Layer 4 of a small transformer language model trained on English Wikipedia (13 layers, counted from 0, width 128).
A neuron's activation on a vector x is squared ReLU(weights . x), where the dot is the dot product.

Input weights of the MLP neurons that the questions are about. A number n stands for (n - 500) times 0.0018.
n60: 574,668,523,746,483,508,374,587,475,566,362,377,433,466,462,427,555,551,857,241,418,442,594,428,398,310,787,492,580,478,391,447,376,403,368,645,329,679,417,625,468,567,784,486,385,601,542,476,619,216,737,481,634,422,490,667,404,400,562,461,610,511,399,359,493,503,540,622,548,427,384,572,505,435,366,634,523,469,453,253,508,343,546,574,585,323,463,386,476,750,493,496,660,635,650,469,531,333,480,579,21,621,613,194,461,558,488,474,637,485,734,371,528,545,408,757,643,523,423,360,541,362,538,361,426,519,476,557
n66: 446,279,464,473,443,518,547,417,467,354,540,752,446,589,465,505,587,584,493,449,313,373,623,692,453,264,507,252,509,584,514,500,593,489,424,611,531,599,423,569,531,664,474,316,390,481,408,604,548,177,615,477,559,377,505,425,577,634,500,565,508,472,639,597,458,349,500,448,494,543,438,500,538,558,468,573,535,487,497,527,574,357,446,431,414,466,516,422,576,626,450,387,465,558,427,529,657,351,454,494,477,456,509,368,482,559,429,497,401,555,566,518,519,444,466,500,596,514,280,474,523,372,362,537,328,311,466,519
n124: 550,438,568,540,503,576,500,240,528,441,412,457,455,511,436,592,468,593,706,228,470,442,634,425,640,568,632,464,497,253,449,457,606,408,613,621,580,497,309,459,397,431,513,530,478,386,544,500,485,392,402,536,493,327,631,561,554,542,534,432,636,597,483,493,383,312,486,473,500,475,341,366,500,237,507,558,460,611,629,344,500,616,265,559,448,596,446,156,573,574,554,603,512,570,574,759,532,420,489,364,511,438,534,500,656,551,361,351,467,378,411,459,578,600,665,625,807,512,464,455,719,587,405,471,676,363,489,269
n169: 611,463,553,427,514,716,427,449,503,457,355,557,589,517,656,675,435,721,611,368,418,577,624,522,487,428,524,491,559,704,538,493,431,600,670,688,535,390,419,332,464,545,425,466,412,500,444,357,543,424,484,515,631,504,441,530,363,542,519,584,556,524,564,522,533,433,432,514,464,562,503,449,484,486,491,488,677,421,392,430,332,509,346,608,446,643,456,421,372,534,375,423,500,604,348,633,500,549,741,545,609,503,269,491,522,554,531,607,735,612,690,532,733,615,641,476,569,256,637,386,431,388,279,396,536,500,372,497
n203: 540,484,430,481,479,671,461,538,642,354,375,471,462,477,465,364,477,450,360,489,592,523,479,630,611,422,519,531,451,341,480,437,503,651,540,503,679,669,456,575,383,832,403,459,525,330,405,371,507,577,442,855,500,358,396,422,671,512,769,512,628,327,461,646,624,325,588,648,551,455,351,515,581,740,604,735,473,506,703,469,552,555,489,547,534,445,595,446,727,500,477,513,478,507,563,545,576,438,569,165,370,338,415,639,500,569,486,663,707,683,395,753,504,511,577,371,378,487,433,391,436,516,474,510,583,486,415,461
n233: 613,256,397,485,593,476,310,527,411,509,681,628,483,570,493,527,778,518,390,388,519,450,598,580,475,403,382,432,540,541,346,443,378,725,259,425,472,489,613,534,577,568,522,434,512,563,377,444,443,405,494,468,427,480,530,437,570,560,456,522,485,551,449,408,650,595,469,594,556,376,431,493,509,506,642,607,649,461,537,507,600,315,430,510,535,472,401,544,603,539,261,412,491,357,582,536,735,529,805,285,511,296,628,645,578,593,606,706,654,339,419,483,469,461,441,773,562,560,522,482,458,591,484,664,599,428,556,298
n244: 542,335,442,509,371,660,378,423,389,615,577,412,623,800,377,398,520,409,653,392,340,570,566,722,496,472,534,537,691,341,422,482,506,574,477,403,413,518,699,475,248,490,454,617,422,496,744,376,441,451,464,500,541,431,666,449,514,620,691,316,424,324,471,449,391,466,350,467,690,453,550,560,553,472,694,633,483,376,397,488,568,538,548,285,619,411,407,504,687,554,401,464,441,597,562,534,612,618,482,433,388,629,330,494,507,660,360,454,577,394,417,493,795,493,548,517,552,525,497,555,632,418,567,666,672,619,273,375
n257: 312,503,473,619,440,469,372,357,717,555,673,455,658,697,519,462,439,627,535,290,460,598,473,520,472,584,576,430,447,274,407,613,427,692,507,600,432,441,459,542,222,853,558,442,503,364,420,653,561,492,703,313,685,455,548,524,678,496,439,468,608,363,716,523,570,425,429,316,484,572,382,405,451,561,394,475,570,507,572,325,526,402,538,449,478,532,550,471,406,571,550,576,236,593,348,398,505,567,567,188,538,566,488,650,620,526,228,753,700,643,543,678,440,833,587,603,460,459,366,406,522,629,259,529,527,299,436,440
n265: 370,611,524,604,577,386,595,421,487,534,646,388,455,560,398,525,642,380,558,537,572,496,497,389,375,418,659,503,544,587,163,561,500,586,384,433,548,649,518,560,560,392,633,582,654,207,408,515,627,459,473,611,473,565,689,482,625,603,606,691,412,432,347,284,341,403,496,739,479,506,263,352,635,530,510,455,573,337,761,416,463,475,343,392,402,217,506,530,580,490,335,609,500,553,367,487,560,704,606,322,367,515,538,542,631,607,632,600,679,533,475,365,571,496,497,553,547,476,487,352,500,441,483,449,500,452,411,544
n397: 324,480,564,668,492,513,401,651,622,392,667,365,503,596,452,474,570,648,684,420,469,279,457,620,388,360,683,396,654,637,558,469,530,603,420,503,609,475,532,503,551,416,475,552,564,503,494,480,431,454,672,313,487,435,543,500,526,515,637,495,655,503,374,593,620,612,561,648,456,406,322,486,728,494,615,543,434,547,518,482,609,417,384,311,413,359,310,422,434,732,326,555,544,440,420,443,526,535,416,401,583,748,363,488,474,507,571,439,406,378,762,366,547,510,628,469,504,512,540,346,453,541,429,576,616,447,601,431
n418: 375,447,523,528,683,634,605,402,597,507,507,468,594,431,717,370,854,754,527,530,553,450,374,321,357,516,854,277,446,434,581,554,546,391,522,697,515,507,535,575,484,541,660,392,602,557,504,404,525,538,282,673,492,463,396,652,574,575,382,523,503,456,470,535,418,569,524,517,707,585,447,364,595,542,353,460,534,560,600,496,244,547,367,324,597,496,264,261,412,538,268,342,409,659,526,650,505,511,508,468,391,541,224,361,496,617,531,544,738,703,525,769,529,738,692,733,680,537,463,428,369,365,604,217,565,535,443,518
n455: 603,507,342,426,239,485,238,587,500,523,481,366,377,595,504,429,575,329,459,418,406,358,671,557,379,399,400,388,771,395,531,508,391,396,692,358,408,568,606,537,571,510,500,661,448,689,611,629,308,385,497,601,407,376,497,693,736,800,649,545,702,466,457,668,595,516,541,494,530,454,392,500,796,522,557,551,668,503,688,472,550,384,464,465,573,414,569,543,563,585,631,459,481,574,486,571,578,567,911,419,593,560,413,449,570,705,393,449,535,716,520,562,636,447,481,444,525,496,524,532,382,358,627,344,276,622,447,644
n573: 667,712,576,710,638,500,509,443,573,572,432,517,495,500,453,649,467,480,420,517,479,439,513,486,390,350,577,506,547,566,392,544,535,530,355,571,578,709,350,544,609,515,764,506,477,567,468,467,497,267,297,451,582,583,404,694,475,493,542,577,458,380,476,349,497,477,361,494,510,305,382,521,590,458,528,587,463,205,549,457,503,500,544,521,473,299,544,542,377,553,535,572,466,475,352,572,624,681,516,285,472,533,478,384,661,471,264,560,476,570,627,580,580,533,514,518,621,496,355,438,509,370,496,362,350,338,510,406
n610: 560,621,576,664,710,353,443,352,377,361,469,549,669,580,557,510,420,635,544,144,396,377,523,591,536,362,746,500,534,222,507,865,507,607,365,496,615,513,538,288,240,555,350,390,493,267,531,453,300,374,490,401,431,378,565,540,534,440,670,699,541,431,461,769,557,517,420,413,528,559,333,467,475,279,648,450,582,493,594,543,424,211,638,562,364,560,376,643,512,549,454,533,352,552,347,530,521,402,421,308,487,420,539,727,667,593,527,478,619,452,724,589,644,641,631,607,491,340,504,412,647,727,393,464,574,446,456,518
n636: 488,325,231,726,515,402,384,497,494,563,407,538,589,542,541,534,507,582,591,575,433,552,430,686,507,410,492,429,551,536,454,515,646,419,345,519,327,447,685,526,348,543,487,677,428,576,503,400,522,534,506,567,462,242,485,638,741,558,559,639,411,339,667,445,509,423,464,324,514,259,392,285,527,540,510,568,426,619,627,461,510,580,462,663,473,453,367,466,489,541,571,228,469,524,388,493,781,347,593,440,338,397,584,301,504,745,280,681,389,497,787,619,471,606,588,407,480,463,582,659,530,503,538,556,482,417,377,481
n655: 510,558,526,765,520,592,653,608,557,428,571,711,505,552,590,360,611,446,480,589,392,566,616,554,392,680,516,335,488,417,544,522,441,678,380,492,431,357,594,419,442,591,419,466,455,426,395,639,656,513,366,542,272,406,487,593,628,470,420,488,531,531,681,480,518,524,369,490,528,588,442,535,530,508,660,326,440,516,523,467,223,365,435,387,463,479,572,432,593,399,595,406,418,540,611,509,500,523,546,434,634,467,470,646,563,486,357,489,469,440,478,667,457,553,438,641,429,419,478,482,379,551,521,553,539,575,583,530
n714: 662,419,518,384,575,522,473,452,404,415,436,536,569,488,446,730,347,475,389,523,535,523,372,306,545,533,520,451,618,425,507,595,543,416,592,793,683,741,516,596,320,573,442,278,477,413,460,560,719,338,506,330,572,526,616,436,418,500,522,581,398,234,613,379,475,311,324,702,598,272,343,469,639,519,418,832,440,389,580,476,479,374,511,372,438,339,595,378,382,762,299,466,591,567,589,571,919,507,567,515,424,431,511,395,562,442,557,541,373,646,517,580,496,466,478,486,596,440,432,373,635,543,342,429,481,476,500,443
n734: 524,472,623,387,458,334,599,279,516,531,634,674,534,474,459,472,406,569,602,382,682,463,396,400,309,438,618,407,419,503,542,536,625,564,237,420,532,529,573,525,443,490,529,436,577,500,596,491,558,421,338,533,160,516,625,561,707,512,469,466,424,549,567,429,578,485,507,683,625,543,323,601,478,333,398,468,507,410,462,489,340,487,373,162,648,482,353,455,588,490,338,435,531,633,464,534,551,416,383,349,565,569,493,332,462,750,415,386,606,679,631,542,640,594,395,642,484,353,406,657,497,478,479,542,368,602,436,246
n803: 562,389,564,422,559,624,446,375,503,488,431,579,393,518,333,331,775,301,589,472,537,576,422,509,442,341,468,531,449,454,585,459,580,415,405,352,521,475,555,548,503,534,617,575,666,517,561,438,490,500,398,435,519,381,327,592,603,587,595,551,497,503,418,305,568,218,255,645,527,462,342,373,570,477,298,631,601,380,683,540,471,411,364,258,665,376,545,486,656,525,599,320,448,472,365,446,705,459,550,411,514,497,591,521,569,597,388,457,594,338,356,664,402,514,526,665,638,477,518,454,466,438,480,527,639,436,520,443
n853: 637,524,657,545,554,594,410,237,582,378,700,602,494,572,538,500,369,616,663,341,530,455,563,558,403,380,457,605,431,485,270,799,571,464,628,280,547,622,796,240,355,377,541,331,517,577,331,436,582,568,665,459,535,505,410,642,554,704,543,571,534,332,500,607,497,507,472,429,528,441,660,248,569,545,634,598,338,646,436,414,343,468,635,493,463,372,507,453,496,462,414,507,465,436,306,408,719,439,608,397,440,577,484,511,476,411,523,785,587,410,529,469,415,500,337,199,629,412,379,172,778,525,185,438,561,420,383,679
n911: 618,380,235,710,396,635,541,500,581,485,582,329,441,677,405,429,568,425,531,294,507,525,386,762,453,548,534,606,540,355,500,431,375,586,494,411,234,491,582,434,546,431,611,530,485,514,578,578,547,444,697,434,385,480,381,478,652,473,744,586,458,400,419,493,461,467,610,626,550,417,157,415,592,452,598,615,573,432,633,447,398,249,374,611,500,461,506,593,402,567,430,426,426,470,474,638,509,554,804,573,363,464,607,763,458,575,354,494,558,503,389,611,589,496,581,490,394,467,532,464,353,631,496,551,536,421,272,513
n956: 541,488,276,572,567,653,390,464,420,515,455,494,587,441,577,409,490,441,826,402,584,414,514,426,482,311,694,516,583,481,563,546,525,327,621,450,813,609,515,382,433,545,737,584,539,599,416,656,700,389,397,539,590,524,341,472,530,436,619,390,363,405,400,397,624,521,573,603,549,479,416,361,530,628,613,658,356,494,522,492,600,478,379,481,494,413,553,312,390,678,300,408,576,562,711,659,591,526,409,393,474,468,391,497,623,597,373,388,651,523,606,486,644,486,680,519,508,532,608,536,781,417,459,554,576,398,574,391

Each question shows a token from some text and the vector x that enters the MLP there. A number n stands for (n - 500) times 0.017.

"d": 395,565,595,488,508,434,541,482,481,566,552,453,441,477,522,528,423,582,429,461,632,628,486,529,575,582,468,568,445,495,580,566,488,414,513,558,474,588,459,539,625,412,498,527,492,456,556,508,461,510,454,481,636,575,558,460,329,553,515,444,498,531,525,527,469,559,573,501,406,526,460,467,512,502,522,466,520,605,488,509,488,536,506,595,510,628,460,548,540,328,506,513,580,504,460,450,395,439,465,456,558,525,491,492,494,394,473,521,455,489,478,450,456,447,569,482,565,474,609,478,463,555,538,506,484,482,580,467
Which neuron lights up most? n124

"ir": 442,611,478,508,499,470,491,437,473,481,466,466,556,450,520,533,467,531,446,567,459,519,515,495,516,498,518,468,445,464,566,427,411,478,559,527,390,411,499,568,554,395,432,493,498,606,587,516,467,562,525,444,475,540,378,527,449,454,577,482,536,560,501,524,514,525,597,445,372,381,474,463,472,557,404,476,596,550,484,549,607,553,546,546,416,527,455,583,508,327,583,467,477,529,522,536,460,593,522,593,658,531,404,443,469,529,524,523,526,552,499,464,486,524,404,466,430,585,599,559,434,472,436,469,545,495,461,498
Which neuron lights up most? n455

" sy": 530,536,547,480,507,490,479,467,376,402,426,521,522,421,474,538,508,469,536,599,531,419,415,478,538,472,451,590,355,546,464,477,417,533,368,440,434,450,467,556,543,393,437,527,479,486,524,514,497,505,582,477,467,577,521,527,527,394,487,473,426,492,517,454,465,505,518,584,359,499,554,542,428,532,432,464,423,423,490,597,398,478,515,522,472,566,459,448,627,462,480,487,539,525,513,545,371,572,526,540,573,484,534,484,409,485,474,545,423,493,558,384,437,570,482,534,429,610,483,493,503,442,472,531,569,389,585,446
Which neuron lights up most? n734

"ers.": 523,563,521,425,541,436,466,498,353,491,472,485,476,443,389,436,420,485,467,475,525,449,512,560,468,507,453,492,542,548,540,421,544,484,494,431,485,499,504,494,446,503,525,484,488,648,473,460,450,514,476,478,570,461,433,446,508,465,437,520,528,604,506,517,441,546,485,481,188,526,491,550,409,413,507,488,520,488,454,632,484,526,379,495,509,547,552,456,523,530,449,484,578,496,434,535,447,519,449,572,584,517,505,480,494,478,509,478,423,497,491,550,411,440,586,560,470,505,640,486,503,449,628,491,515,429,524,551
Which neuron lights up most? n803

"y": 463,575,557,417,525,460,498,484,518,537,436,466,485,422,413,544,406,536,449,587,550,569,498,445,471,496,386,486,389,465,474,500,384,495,469,553,488,521,499,558,543,494,472,498,547,586,488,488,453,494,448,397,539,587,540,426,463,428,436,510,535,522,520,363,531,516,577,582,271,474,507,478,448,543,496,483,539,498,469,675,509,469,574,555,492,473,485,555,385,425,408,479,521,489,512,485,522,453,435,512,608,503,489,499,508,403,411,484,392,480,538,523,392,472,433,461,491,537,481,432,555,544,456,584,507,420,535,491
Which neuron lights up most? n714

"ated": 484,529,495,428,505,498,525,544,544,534,618,460,491,413,431,494,490,423,478,588,576,486,547,502,496,463,502,563,503,543,476,395,550,500,487,398,527,556,572,546,488,479,494,578,464,543,529,554,516,467,421,500,482,563,540,419,496,514,530,504,540,556,438,465,467,453,487,485,217,508,559,594,550,446,535,546,505,475,515,617,584,500,552,485,519,570,496,582,435,505,552,612,562,496,480,492,407,518,439,585,572,506,525,491,500,486,504,383,437,539,442,350,491,456,524,498,543,548,573,521,490,424,688,508,536,467,495,482
Which neuron lights up most? n455

"ice": 454,499,543,449,489,504,473,426,620,478,491,458,456,473,450,544,488,468,495,544,531,566,498,451,598,509,385,521,426,543,520,495,442,451,589,523,509,469,524,549,451,454,492,528,528,534,501,460,570,471,505,452,510,527,458,483,445,501,521,512,530,528,477,545,583,402,523,530,164,476,556,459,405,539,501,443,572,502,466,566,577,394,465,558,474,533,521,500,464,401,515,574,455,435,536,537,442,477,443,530,613,507,507,526,551,374,434,531,435,524,519,482,391,501,434,449,506,607,522,519,486,547,509,584,494,403,583,489
The most active neuron and its activation: n257, at about 0.15

" year": 571,445,487,320,502,448,531,502,447,529,535,479,536,419,503,566,436,492,456,528,575,465,488,513,565,552,453,511,503,567,575,449,589,429,591,483,468,607,523,535,431,412,523,510,513,470,497,517,497,494,431,581,571,553,490,452,434,425,548,539,450,484,513,481,526,383,469,568,362,447,542,595,408,445,467,494,470,517,445,659,456,556,487,491,488,499,535,456,410,568,510,511,576,505,555,511,419,491,442,541,548,484,438,531,535,413,529,462,451,550,467,486,432,497,516,412,382,581,517,530,415,426,614,426,497,468,657,553
The most active neuron and its activation: n714, at about 9.5

".": 474,537,570,457,542,480,465,486,415,507,500,517,448,490,464,507,392,452,353,485,538,561,475,583,469,517,421,476,554,528,497,418,525,462,506,481,463,546,505,509,470,480,526,535,549,642,520,474,470,496,509,494,542,455,451,464,489,482,448,557,512,531,504,489,480,584,459,490,174,484,539,478,402,454,495,457,508,450,535,654,462,524,418,482,481,545,571,435,523,565,460,418,648,507,471,505,432,480,468,558,538,483,484,498,414,491,511,502,428,517,519,551,408,463,554,509,431,517,675,500,460,473,549,504,504,464,462,560
Which neuron lights up most? n636

" small": 557,479,637,507,503,448,503,454,487,524,533,532,580,500,496,442,686,512,470,515,497,522,505,507,576,604,554,528,527,572,410,409,496,553,457,426,487,518,479,449,457,451,470,568,490,534,508,512,517,511,406,454,459,591,601,472,535,447,490,431,526,525,527,461,497,452,468,501,266,545,606,567,371,526,500,498,426,504,499,622,571,510,548,508,401,520,543,498,470,419,483,514,562,563,519,398,447,528,490,498,503,439,468,511,422,538,558,455,457,502,457,467,421,497,466,575,512,563,516,582,493,464,632,444,595,405,530,557
Which neuron lights up most? n655

" out": 446,487,465,336,530,406,484,417,468,446,463,532,466,479,492,597,475,484,425,524,487,470,525,530,479,597,519,491,396,504,633,398,462,366,470,400,535,532,449,558,515,411,513,506,439,550,587,586,596,559,539,496,462,622,489,479,397,447,492,443,445,474,490,437,490,417,518,520,382,508,553,578,420,360,471,404,536,463,558,630,495,533,540,526,392,556,522,494,398,452,511,542,583,551,535,520,453,479,543,533,532,477,450,467,503,419,535,501,448,549,511,440,509,392,470,497,520,501,496,521,514,485,534,468,564,420,575,536
The most active neuron and its activation: n714, at about 0.12

"ent": 448,512,499,459,462,304,504,459,530,563,610,455,440,450,352,428,512,439,480,534,538,559,485,490,445,496,438,444,520,502,572,542,528,550,429,475,573,578,501,588,503,504,511,506,515,570,496,486,451,461,405,440,489,552,524,464,436,492,501,508,488,519,486,522,587,446,496,537,285,585,466,637,480,524,518,565,526,586,429,621,502,589,501,491,537,543,467,650,389,428,585,575,482,516,543,500,391,480,483,570,552,484,531,551,491,529,526,469,496,484,457,505,476,491,444,516,453,559,529,541,482,453,599,526,492,449,563,401
Which neuron lights up most? n734

"ating": 431,447,529,473,537,502,502,429,508,505,510,414,452,462,451,504,485,515,557,603,571,527,471,438,502,551,481,524,447,505,472,382,436,426,496,421,554,431,488,453,445,506,466,514,564,513,534,454,522,618,404,538,538,537,511,495,457,540,426,534,421,551,397,481,547,381,487,499,262,446,504,545,482,495,509,489,490,508,518,498,484,514,477,460,465,479,573,527,471,370,485,635,537,515,499,435,452,504,405,549,575,527,572,489,456,392,597,435,467,479,445,413,391,516,512,481,518,492,576,388,578,385,614,515,555,550,560,452
Which neuron lights up most? n265

"le": 471,541,512,440,540,494,543,475,544,504,408,408,482,490,412,416,569,442,511,654,527,557,499,565,566,527,428,438,515,537,616,434,524,361,498,516,495,493,481,531,558,494,582,518,541,554,525,547,436,479,463,514,501,527,416,419,460,355,423,494,520,551,521,471,512,442,482,601,302,521,430,516,503,515,502,457,523,523,492,617,448,538,466,493,591,471,498,549,498,347,515,503,484,435,547,455,448,424,487,494,618,468,604,516,495,494,443,535,389,485,489,447,487,399,504,627,445,576,486,448,502,457,558,513,459,444,558,533
Which neuron lights up most? n803

"gan": 534,515,554,422,505,441,544,500,485,542,453,454,471,393,472,473,514,475,507,546,469,583,453,454,627,531,439,562,549,521,506,502,491,408,668,476,429,533,528,544,478,442,465,627,522,479,392,483,462,575,496,518,537,542,465,405,383,555,439,532,550,486,475,570,496,545,400,548,354,465,574,623,401,463,526,478,553,566,477,494,609,478,514,439,431,412,477,549,514,402,647,461,519,497,514,481,404,477,492,508,551,526,499,558,598,524,490,484,513,476,548,512,425,459,458,494,428,600,513,541,514,441,633,477,430,437,537,542
Which neuron lights up most? n455

"akes": 521,542,516,502,508,494,461,498,477,346,506,453,516,360,441,483,465,524,474,598,586,524,475,539,494,486,558,527,453,527,497,450,468,480,471,463,586,436,469,563,579,498,595,515,480,571,484,511,517,543,407,542,475,666,461,534,523,517,589,464,522,496,439,545,456,568,486,443,323,508,572,681,402,550,517,445,408,473,514,632,517,518,499,524,506,449,532,549,506,512,525,542,503,471,421,485,432,538,438,523,576,543,435,505,511,404,578,441,432,606,469,542,568,382,497,451,428,572,499,542,456,472,599,512,583,441,487,522
The most active neuron and its activation: n573, at about 2.5

" 5": 547,488,446,519,488,509,716,515,479,528,434,542,457,544,431,514,490,589,459,481,520,550,437,529,540,465,494,514,392,519,538,476,441,470,571,506,556,491,508,537,663,513,484,421,432,550,507,552,452,455,551,521,546,485,515,458,482,467,432,599,589,522,508,612,437,513,550,480,388,664,571,563,423,547,501,488,458,537,366,602,463,471,489,550,452,576,540,610,400,436,518,461,559,515,469,527,466,479,401,634,490,476,527,552,406,456,514,497,414,504,497,494,472,467,543,526,412,490,487,540,593,471,541,527,462,445,504,588
The most active neuron and its activation: n66, at about 7.8

"un": 566,572,521,415,553,454,528,408,535,472,478,479,515,410,444,546,495,480,551,546,513,567,484,567,578,618,467,529,510,467,517,442,580,410,599,509,476,548,491,552,495,513,530,571,506,565,486,565,400,523,479,489,595,489,466,460,331,489,441,461,530,517,578,592,577,582,453,514,389,493,627,542,407,554,502,449,544,557,550,596,558,453,507,436,532,468,409,602,460,326,590,483,494,507,452,493,452,445,505,493,558,518,546,507,531,497,461,425,474,531,462,542,448,423,351,451,449,538,446,573,456,448,576,497,425,489,490,490
Which neuron lights up most? n455

" |": 527,488,526,538,499,503,454,543,532,517,487,512,443,412,444,501,479,494,507,475,489,506,519,507,487,482,430,470,503,487,435,474,454,487,506,458,452,503,477,531,597,483,465,539,486,531,484,508,441,504,510,512,549,530,506,482,441,304,461,537,524,494,508,544,470,527,532,530,135,488,498,558,359,481,590,519,487,528,435,556,526,346,511,531,440,600,482,592,417,470,473,482,509,561,470,500,342,485,430,573,490,500,518,509,387,477,488,459,483,476,478,508,440,430,517,458,457,505,510,471,468,463,578,492,457,496,587,588
Which neuron lights up most? n60

"ia": 478,533,505,435,475,468,571,508,572,458,441,439,518,398,410,531,492,541,476,630,493,471,461,377,552,479,417,502,431,516,445,484,451,497,598,597,490,465,560,532,531,571,447,508,526,608,480,452,506,505,487,407,541,537,542,375,548,436,425,530,501,537,512,467,568,507,485,551,233,560,542,595,461,504,492,493,522,576,463,633,569,478,524,504,433,486,505,546,443,482,390,524,478,492,462,479,546,448,425,544,581,461,582,477,486,435,538,431,484,526,553,493,436,411,467,503,493,506,475,452,436,484,575,533,506,401,618,474
The most active neuron and its activation: n714, at about 1.9

"ne": 553,529,507,434,527,536,522,538,643,486,416,382,437,489,409,448,501,468,447,657,544,640,515,561,595,579,454,540,527,498,583,454,491,435,603,542,521,475,536,541,559,444,464,506,498,483,507,492,498,522,514,488,406,466,418,413,433,412,502,454,553,526,458,558,527,527,495,599,291,479,583,554,484,608,528,467,486,559,480,491,561,497,489,470,517,520,484,517,533,381,545,491,496,475,510,422,468,429,524,380,546,455,578,504,471,492,451,548,444,505,456,499,459,447,573,496,374,541,513,492,540,567,590,543,501,394,556,530
The most active neuron and its activation: n203, at about 19

"on": 565,510,480,502,613,446,467,594,530,551,496,489,491,448,427,502,422,435,397,528,575,533,511,542,558,519,399,483,505,542,540,472,464,541,536,489,485,516,572,528,485,539,424,458,475,527,544,528,472,417,477,457,474,480,465,387,474,389,502,468,583,580,513,521,559,470,574,515,195,541,554,549,367,481,571,519,515,490,463,558,556,546,501,540,545,554,500,510,487,380,490,451,466,484,484,518,451,433,532,456,552,446,463,556,567,424,451,490,406,489,476,600,442,464,434,514,401,620,510,513,493,527,541,524,440,403,487,446
The three highest activations, in order: n233, n203, n655

" j": 452,533,504,560,515,575,451,417,415,498,500,476,471,557,477,503,572,545,489,570,520,565,521,476,553,506,470,554,501,451,592,479,480,534,469,400,438,447,546,480,525,388,442,595,480,660,501,600,531,546,559,502,473,572,482,349,520,449,551,477,534,498,499,538,453,598,488,405,410,484,608,503,413,460,430,494,428,560,458,553,436,458,552,454,328,425,466,504,499,379,463,476,555,491,568,538,412,527,377,544,521,476,453,405,453,519,448,497,503,445,534,465,455,457,546,499,373,601,483,492,588,485,531,560,559,476,576,512
Which neuron lights up most? n244

"ing": 525,521,578,541,551,474,499,482,510,441,486,400,500,459,337,527,492,552,575,467,545,555,447,474,451,566,519,521,436,448,461,406,462,474,489,457,486,558,448,495,542,478,566,521,578,533,567,441,489,589,425,614,442,601,453,551,528,486,550,516,484,569,413,528,533,394,489,583,232,518,461,569,460,497,497,473,462,537,530,570,498,505,447,532,552,489,432,601,439,449,394,565,609,534,579,539,410,528,370,549,539,582,548,532,515,486,509,403,429,537,469,466,451,508,454,487,464,565,515,478,547,492,520,493,503,447,528,546
The three highest activations, in order: n265, n734, n124

"are": 412,515,596,442,487,491,537,424,583,444,481,406,468,474,468,543,481,509,437,568,499,552,526,489,544,592,485,443,499,460,524,422,408,470,546,509,467,461,569,552,526,407,471,620,491,475,459,462,476,551,495,478,522,513,506,486,490,574,488,489,484,563,437,526,503,468,565,501,250,490,496,529,426,567,537,482,524,595,501,548,596,435,460,466,483,406,527,472,506,421,531,585,562,450,453,588,457,539,474,469,656,513,581,486,563,529,585,444,435,485,427,442,481,476,544,516,453,593,496,561,509,421,651,590,487,443,612,447
Which neuron lights up most? n124

";": 466,464,528,518,484,451,511,473,433,445,410,485,489,432,396,474,438,487,485,463,528,545,510,535,470,492,437,509,524,578,466,506,427,451,549,468,438,460,496,584,498,480,542,488,484,583,478,430,439,479,547,488,460,512,503,477,473,383,442,458,477,448,537,469,525,542,527,480,147,447,564,526,395,530,504,564,475,484,484,568,545,447,463,495,489,503,400,552,390,451,530,467,569,515,517,491,433,486,463,578,487,465,553,483,308,462,476,445,444,508,462,536,448,462,517,433,426,501,516,452,510,500,574,481,381,478,532,587
Which neuron lights up most? n60

"==C": 533,557,551,507,404,547,484,514,549,464,470,545,415,424,410,471,498,435,579,532,510,545,408,491,506,456,496,557,514,468,452,503,480,391,437,474,494,598,394,540,560,347,523,457,502,524,482,550,523,438,479,525,541,624,466,445,492,449,601,546,431,456,549,539,496,481,520,443,325,460,496,492,521,540,435,488,362,488,522,527,422,566,470,500,484,542,536,515,428,482,505,395,547,608,539,548,460,530,511,548,504,452,571,543,515,368,466,521,462,434,576,465,461,433,535,424,405,641,534,463,437,565,627,487,555,531,544,424
The two highest activations, in order: n956, n573

" re": 421,481,453,444,474,523,532,499,565,523,489,480,474,449,392,552,524,549,465,600,489,524,485,534,506,543,521,462,528,507,619,522,578,513,587,474,506,511,521,588,538,517,529,557,493,577,543,502,452,500,558,454,494,584,535,516,356,422,568,451,498,548,527,516,539,541,534,429,370,483,626,491,395,599,440,497,391,532,386,583,400,450,528,567,444,545,444,461,475,572,484,504,595,428,513,586,443,524,405,624,607,503,493,540,569,503,560,534,523,526,481,512,416,436,580,443,410,518,504,573,555,444,574,473,518,387,610,526
Which neuron lights up most? n956

"uch": 575,585,577,509,482,475,478,508,435,514,475,541,559,463,596,442,548,472,433,534,451,537,444,552,528,459,584,550,479,518,552,426,400,498,556,569,406,508,492,609,494,519,436,576,529,507,558,541,456,504,551,493,454,521,397,540,491,462,519,493,593,492,420,488,596,591,488,534,363,424,553,582,347,397,515,443,465,499,530,698,487,537,498,525,469,547,528,544,465,408,646,466,512,543,514,539,401,568,510,529,502,499,504,508,447,462,607,466,459,449,502,524,599,477,477,391,451,562,463,536,452,513,508,410,488,401,441,500
Which neuron lights up most? n455

"\n": 537,459,529,474,520,518,503,458,557,460,478,479,625,444,346,500,452,491,457,543,457,504,424,529,520,488,499,526,496,514,486,489,443,399,496,444,469,587,561,505,657,482,525,522,459,565,510,531,525,527,526,516,457,603,478,477,337,535,466,508,504,491,507,539,459,491,480,474,322,472,567,490,237,554,491,526,411,425,597,511,480,517,463,474,556,621,594,632,413,594,464,520,522,505,486,568,459,522,495,575,508,439,528,497,494,465,420,508,531,485,502,501,468,441,539,495,462,557,572,509,530,511,590,484,500,576,505,433
The three highest activations, in order: n573, n911, n956

"art": 464,393,584,496,514,461,509,533,516,626,570,499,440,455,356,521,471,531,421,573,514,541,459,491,568,470,509,638,469,492,513,472,491,437,530,470,488,622,580,601,516,383,479,485,518,487,500,482,439,563,521,434,525,570,510,504,369,504,447,483,538,441,467,519,462,444,561,536,369,442,515,613,415,456,508,546,479,525,456,589,512,485,574,525,454,482,515,550,434,352,570,460,508,498,418,548,484,549,524,542,588,511,556,409,551,441,488,606,453,533,427,559,410,450,466,462,472,560,516,480,586,410,513,509,569,364,531,527
The three highest activations, in order: n853, n573, n714

"re": 539,474,606,447,488,514,496,424,500,536,369,425,476,501,441,467,473,475,464,639,449,581,513,576,550,541,484,472,529,488,549,501,571,382,501,438,492,472,445,540,525,605,483,477,507,595,567,507,385,579,560,482,502,490,488,433,427,446,411,485,548,482,543,508,631,496,571,537,324,550,508,442,399,592,458,451,519,548,432,526,540,536,539,472,572,501,534,521,505,393,469,474,445,438,498,497,457,395,490,526,603,478,579,487,456,390,473,434,444,451,443,573,428,488,506,600,450,474,428,497,511,390,556,425,533,423,546,531
Which neuron lights up most? n803